Layer 4 of a small transformer language model trained on English Wikipedia (8 layers, counted from 0, width 64).
A neuron's activation on a vector x is SiLU(gate . x) times (in . x), where the dot is the dot product.

Input weights of the MLP neurons that the questions are about. A number n stands for (n - 500) times 0.0025.
n23 gate: 356,353,545,186,414,606,442,525,304,567,602,207,616,626,444,601,458,434,458,519,327,523,393,395,466,331,702,333,574,545,347,461,295,396,630,302,151,657,574,574,662,534,612,639,440,351,676,398,731,762,253,608,729,428,670,593,577,596,458,308,350,471,605,469
n27 gate: 548,575,746,475,685,425,487,499,483,556,426,125,439,446,610,357,685,560,560,648,437,619,348,582,485,434,529,679,480,644,477,476,593,416,465,515,491,522,596,362,589,654,508,690,632,485,499,385,497,601,710,465,421,496,506,493,729,608,501,562,526,279,505,492
n37 gate: 783,466,563,370,540,543,314,695,516,540,432,484,502,436,485,291,808,555,421,539,513,665,383,583,346,703,418,533,593,551,558,557,584,661,358,563,405,540,116,711,713,380,465,388,410,589,601,628,285,197,417,282,485,406,437,549,474,386,361,532,569,663,581,461
n56 gate: 813,469,438,553,640,325,439,349,340,342,392,678,630,302,749,725,586,398,279,537,485,581,408,628,542,492,523,311,334,502,772,534,542,535,73,363,684,495,869,389,587,513,148,414,455,574,447,458,391,390,433,501,680,674,566,704,460,300,632,441,777,345,273,394
n86 gate: 386,592,430,395,636,602,731,664,433,612,284,580,504,407,347,781,700,418,497,381,463,532,537,472,404,370,394,671,419,499,534,579,401,562,479,400,469,510,451,271,489,435,523,589,501,398,682,531,489,363,372,647,461,608,736,584,845,428,495,480,474,478,385,423
n103 gate: 558,396,434,580,416,261,538,449,353,446,669,448,663,707,407,706,300,577,741,553,246,748,702,289,466,763,438,572,532,497,531,400,458,542,490,466,367,914,479,166,297,499,549,596,399,571,729,433,443,397,643,591,712,718,511,510,541,515,646,372,616,596,443,355
n133 gate: 415,485,365,380,647,439,118,415,622,289,494,526,436,409,382,445,767,284,408,611,420,662,432,416,526,295,374,617,352,624,823,414,281,399,532,474,794,549,431,442,414,462,575,661,530,516,461,506,640,648,569,510,521,437,332,546,425,652,495,299,331,668,205,590
n152 gate: 635,481,526,656,669,372,534,469,414,576,500,435,219,593,422,484,536,576,482,545,502,490,900,480,480,456,325,493,598,519,536,439,573,371,433,861,504,503,562,384,341,622,499,512,596,424,373,677,429,391,427,610,513,474,388,326,783,488,586,541,494,644,614,291
n191 gate: 319,256,618,324,322,479,366,317,218,696,465,596,447,707,481,764,595,220,587,619,506,792,697,589,611,527,588,390,393,586,833,221,281,270,435,206,392,645,642,398,474,289,479,255,464,526,403,531,540,543,420,716,399,532,559,636,580,622,651,254,323,576,178,277
n23 in: 562,511,699,445,446,583,358,774,344,412,520,361,598,251,379,166,561,393,531,522,540,589,287,628,446,485,613,284,479,543,469,286,712,503,350,340,298,564,438,482,566,402,616,424,551,617,527,582,628,743,401,507,562,408,367,700,531,560,30,527,473,397,422,558
n27 in: 505,652,354,549,213,671,569,182,663,580,376,530,669,597,573,595,576,625,725,378,671,621,252,576,418,269,773,365,671,446,753,780,695,559,550,528,502,480,506,507,483,561,492,148,403,851,451,613,600,476,604,430,599,338,192,801,397,589,698,372,498,807,512,167
n37 in: 528,384,450,606,592,320,280,486,470,546,505,341,538,708,448,494,509,558,394,746,688,167,369,676,586,658,679,560,592,309,486,413,652,536,729,326,489,501,474,604,378,627,385,416,366,533,421,325,419,486,291,442,828,627,757,578,668,457,414,516,543,377,675,532
n56 in: 380,415,659,549,640,460,509,572,271,631,669,849,380,642,529,658,475,328,568,332,682,381,728,387,418,709,353,510,449,486,533,543,454,492,482,521,595,640,766,562,430,407,277,512,361,381,487,412,289,624,554,379,368,395,696,285,727,232,538,497,409,259,669,590
n86 in: 453,504,608,528,346,537,451,524,418,419,590,692,532,130,343,544,546,341,621,268,227,468,390,441,376,663,390,527,377,616,691,254,706,243,54,513,558,419,453,447,490,291,535,501,315,394,746,498,613,537,483,676,372,369,615,652,584,597,709,608,324,299,492,526
n103 in: 277,362,546,515,251,649,640,275,269,542,538,646,553,350,338,472,662,377,597,561,744,793,425,667,775,416,343,674,526,471,374,919,600,447,713,47,622,763,468,628,271,460,618,470,356,255,565,538,565,866,630,748,389,633,607,345,448,627,761,695,764,538,518,478
n133 in: 354,584,605,335,467,678,567,342,375,590,553,563,523,415,581,421,549,262,341,547,555,482,531,452,461,180,445,395,588,787,835,163,401,422,408,573,569,393,449,448,630,685,726,839,575,370,512,326,395,602,828,392,625,671,480,412,728,665,553,218,223,676,471,368
n152 in: 577,308,466,382,462,550,486,541,203,349,137,475,677,441,709,487,544,287,394,319,276,411,255,578,399,667,577,525,417,357,516,498,376,679,555,491,430,574,487,416,524,430,688,692,251,536,636,410,524,325,409,551,536,299,631,516,462,360,529,491,702,541,732,727
n191 in: 457,644,616,444,466,490,345,603,279,616,424,348,513,718,639,786,358,422,438,598,457,230,460,351,236,494,906,559,515,435,710,399,274,579,558,356,491,524,480,517,692,394,655,571,538,383,391,424,500,477,352,411,309,356,839,448,560,495,404,34,364,262,637,275

Each question shows a token from some text and the vector x that enters the MLP there. A number n stands for (n - 500) times 0.0052.

"1": 545,411,338,606,516,401,617,605,438,555,543,608,574,593,827,605,426,564,331,607,626,452,467,460,532,365,687,379,473,566,377,423,418,528,412,696,545,571,498,519,536,452,570,534,452,483,464,455,641,686,289,415,301,580,369,528,434,446,470,558,394,505,509,594
Which three neurons fire most, strongest first? n103, n86, n56

"sur": 400,490,558,609,394,510,613,662,604,568,537,354,452,452,499,519,458,592,537,458,815,159,435,557,452,460,560,644,507,584,520,418,482,554,569,490,447,416,512,534,663,500,506,507,407,392,709,333,470,430,563,648,367,445,411,488,389,691,451,628,517,566,489,412
Which two neurons fire most, strongest first? n152, n27

" |": 484,435,363,487,565,378,533,627,634,479,502,491,568,536,575,491,493,648,448,515,624,664,481,461,490,530,587,446,409,411,440,277,514,365,517,728,567,533,400,701,425,517,468,531,338,515,685,366,794,459,562,493,326,528,522,548,568,488,532,575,503,531,342,673
Which two neurons fire most, strongest first? n191, n56

"|": 462,512,455,517,609,454,490,529,498,473,374,395,522,472,643,520,627,728,366,332,624,430,394,432,527,378,558,587,376,518,411,419,541,543,493,806,364,376,307,589,396,540,495,399,363,596,545,343,567,525,413,523,347,514,451,576,672,455,409,665,576,536,494,569
The neuron with the highest activation: n37

" or": 467,457,363,581,294,522,648,471,558,484,481,475,466,525,493,540,458,446,565,508,675,591,383,533,602,474,496,398,314,476,438,572,475,360,440,498,771,355,176,706,518,552,531,398,462,390,633,398,536,565,358,554,565,450,328,488,450,446,435,454,577,622,433,509
Which two neurons fire most, strongest first? n56, n191

"=": 331,636,557,513,442,313,523,386,465,450,429,476,423,576,648,496,455,511,403,456,532,668,325,536,441,582,568,459,483,493,598,531,579,581,498,709,601,456,490,634,390,487,619,573,488,580,603,318,547,561,397,592,532,545,510,331,502,541,354,661,591,572,299,769
Which three neurons fire most, strongest first? n191, n86, n56

" Kn": 372,435,487,654,446,445,569,583,478,521,547,259,422,349,450,477,462,444,429,413,736,302,476,526,404,373,632,357,357,538,536,486,540,693,516,459,546,414,214,354,475,403,558,351,522,499,634,435,520,621,526,595,385,519,323,460,630,319,473,589,525,536,502,606
Which two neurons fire most, strongest first? n86, n56

" de": 382,524,605,685,388,501,529,514,421,495,544,299,552,449,612,620,485,465,420,566,803,299,387,438,405,344,608,405,485,565,655,395,439,372,361,513,448,478,429,559,475,496,538,412,569,488,685,380,546,545,517,507,464,650,290,546,369,570,638,399,361,491,369,471
Which two neurons fire most, strongest first? n191, n133

"ea": 458,508,352,677,264,454,755,485,399,617,605,479,349,446,397,587,563,533,556,340,433,573,520,593,549,449,622,580,562,611,614,426,519,632,484,358,502,479,396,439,517,569,466,451,435,424,578,344,646,737,570,547,643,667,539,419,467,639,474,725,546,481,491,446
Which neuron fires most, and how strongly? n103, at about 9.7

" Missouri": 392,346,429,609,357,466,550,542,425,565,470,382,527,639,558,544,473,597,415,394,606,400,520,467,477,430,606,610,484,415,397,302,492,627,523,602,656,449,419,641,387,381,666,623,392,520,546,247,555,426,451,444,314,573,473,345,470,580,518,484,495,335,641,579
The neuron with the highest activation: n27

"ey": 442,617,383,495,491,580,580,588,616,548,566,503,348,460,376,529,309,577,540,397,866,362,633,538,586,532,594,568,503,448,538,232,490,689,526,516,467,606,405,532,431,386,675,610,450,582,513,426,500,466,436,458,409,602,571,475,490,458,577,586,425,392,665,567
The neuron with the highest activation: n27

"L": 442,475,513,625,466,483,557,502,439,488,621,234,462,471,511,572,552,539,381,522,656,429,460,556,273,412,625,430,364,478,643,556,585,536,455,517,559,434,331,436,416,357,558,465,569,422,541,247,739,502,538,578,414,494,402,561,499,470,405,651,507,597,536,710
Which neuron fires most, and how strongly? n56, at about 0.5

"-": 401,594,593,560,602,400,562,514,501,473,594,479,377,524,627,435,570,546,362,365,629,478,400,477,552,437,638,554,208,558,588,350,504,414,539,675,451,464,283,550,516,504,543,431,356,599,475,463,504,490,433,494,424,627,509,443,662,521,371,657,597,764,469,745
Which two neurons fire most, strongest first? n37, n133

".": 279,467,444,453,354,362,468,472,461,410,472,446,507,487,586,531,591,435,460,398,743,648,417,488,577,518,534,505,422,485,628,526,533,489,478,666,577,392,241,741,545,476,493,545,499,607,463,403,526,464,476,553,488,482,386,369,434,477,358,623,633,455,264,762
The neuron with the highest activation: n191

"U": 482,621,484,729,348,459,502,623,238,619,558,417,443,558,485,562,501,577,437,453,755,416,466,308,445,441,429,455,709,374,419,488,472,427,348,712,443,576,521,530,590,397,585,618,493,545,462,455,629,488,574,486,554,498,392,595,618,505,691,461,335,508,507,568
Which neuron fires most, and how strongly? n37, at about 0.12

"10": 415,444,422,617,621,459,629,479,428,520,549,597,492,406,818,577,546,698,325,554,582,649,534,545,418,350,764,628,498,545,561,552,549,530,581,673,555,556,229,573,586,487,513,529,451,533,576,398,444,661,449,573,385,525,351,607,336,575,451,467,384,388,486,525
Which three neurons fire most, strongest first? n27, n133, n86

"ville": 499,505,611,618,471,477,442,669,559,518,493,388,407,491,621,422,345,595,473,466,793,230,438,394,612,396,508,563,416,454,470,466,404,774,485,621,533,403,344,616,414,450,596,446,576,498,501,373,531,528,488,614,480,586,478,447,353,539,723,444,485,396,454,317
The neuron with the highest activation: n86

"–": 323,362,692,488,638,418,543,771,609,494,622,524,382,606,518,564,414,629,389,661,546,549,413,495,477,594,656,311,371,513,486,593,334,549,413,649,543,715,394,502,576,485,567,579,412,472,522,448,624,647,487,616,394,521,267,555,614,592,584,509,604,507,413,589
Which neuron fires most, and how strongly? n23, at about 1.4

"\n\n": 339,533,583,509,455,324,557,374,590,455,324,471,487,539,657,534,537,623,418,410,605,724,390,490,477,503,522,409,463,465,564,487,509,592,557,688,584,445,397,610,535,325,521,601,443,641,507,356,535,466,322,563,559,607,511,465,523,440,357,542,614,529,360,816
The neuron with the highest activation: n191

"Mar": 293,504,527,531,361,510,765,541,469,423,543,473,493,416,439,537,472,734,522,500,736,254,341,555,334,424,570,558,436,483,607,411,457,628,458,560,534,427,387,554,554,412,316,517,554,421,442,371,552,532,577,650,348,522,466,302,604,345,460,602,410,492,655,615
Which three neurons fire most, strongest first? n86, n23, n152

"\n": 383,482,533,537,539,298,562,515,525,549,418,406,467,552,771,585,562,625,414,459,601,536,407,454,623,526,537,319,406,458,595,428,458,557,640,632,454,427,406,560,530,362,499,711,345,633,513,402,559,459,340,498,412,592,500,516,603,479,461,703,589,687,356,688
The neuron with the highest activation: n103

" Junior": 317,515,491,586,352,409,555,542,385,517,627,348,471,397,559,462,346,595,356,494,710,295,408,460,510,464,585,562,288,524,550,364,422,649,378,675,605,345,514,613,343,427,579,581,476,526,506,431,398,495,481,406,397,478,296,463,590,417,557,682,473,491,619,610
The neuron with the highest activation: n103

" 2": 487,520,387,582,627,417,613,533,479,414,479,434,553,588,592,602,518,798,371,413,584,534,475,500,648,425,630,626,346,443,454,351,490,498,481,678,655,533,481,539,399,483,634,594,230,417,429,470,673,453,422,574,370,559,653,456,521,357,416,653,518,607,532,649
The neuron with the highest activation: n152

")": 361,419,286,467,498,508,558,444,603,560,528,633,510,730,550,667,378,687,394,461,625,557,550,443,490,510,528,540,497,396,592,349,393,475,505,710,528,543,481,596,505,317,524,526,419,542,581,363,612,518,452,526,378,538,516,261,582,506,480,475,504,429,602,767
Which neuron fires most, and how strongly? n27, at about 0.35

" (": 483,374,461,404,588,457,629,516,294,576,474,515,421,588,629,576,322,818,509,475,664,494,303,499,509,645,479,499,319,333,515,496,547,385,556,698,466,497,415,505,524,463,601,475,628,459,553,428,532,607,419,580,323,589,402,613,723,707,497,433,562,559,375,545
Which three neurons fire most, strongest first? n191, n133, n56

" two": 374,624,517,507,533,371,594,467,399,508,689,308,521,506,548,628,346,554,430,542,514,456,397,420,565,405,568,417,375,471,492,617,450,624,418,668,744,469,381,664,392,416,580,472,526,528,574,388,503,576,398,567,519,459,305,521,672,506,598,683,571,520,384,656
Which two neurons fire most, strongest first? n191, n23

"S": 381,611,362,532,420,524,429,639,317,537,535,381,359,505,405,506,512,549,421,458,815,421,549,375,488,480,370,608,620,419,400,575,386,563,529,705,499,576,471,362,503,546,732,493,436,493,483,438,678,510,348,568,521,488,534,546,556,508,595,335,498,506,745,479
The neuron with the highest activation: n152

" 15": 285,525,443,565,505,430,598,620,481,447,668,443,545,549,723,710,405,723,395,624,472,471,621,614,491,391,658,513,412,513,562,453,527,492,550,747,666,462,486,581,515,543,501,540,422,385,497,354,578,425,482,599,404,541,353,641,503,587,321,483,536,333,477,518
Which neuron fires most, and how strongly? n103, at about 0.52

"ys": 432,597,634,794,509,496,783,721,404,400,437,438,430,513,447,580,469,629,567,550,595,398,404,541,537,542,432,497,752,426,383,534,331,350,446,491,558,491,402,428,355,563,437,471,323,472,694,494,618,567,689,535,545,491,474,560,511,588,483,701,512,498,660,537
Which two neurons fire most, strongest first? n103, n86

" February": 300,436,357,535,446,364,534,510,382,465,704,493,334,483,567,624,526,382,428,560,485,434,495,563,555,405,632,550,578,653,472,389,572,497,472,603,789,326,386,602,489,606,434,483,415,484,578,502,603,529,301,630,344,513,482,533,437,505,561,479,637,469,614,568
The neuron with the highest activation: n27

"F": 564,370,387,548,447,435,508,615,473,534,501,492,487,578,499,541,603,510,420,410,729,565,566,508,551,469,576,663,409,373,356,380,445,501,475,685,561,660,494,513,458,421,707,773,405,403,538,403,700,533,517,474,374,623,578,491,542,543,482,403,484,499,847,576
The neuron with the highest activation: n152

"son": 332,599,411,474,527,562,681,484,406,592,423,499,431,521,729,317,446,774,463,349,688,529,364,539,572,332,476,706,480,489,552,469,524,628,525,587,598,390,413,798,418,531,543,452,475,408,599,447,538,547,376,442,352,599,482,498,520,539,610,656,491,494,632,551
Which neuron fires most, and how strongly? n23, at about 0.52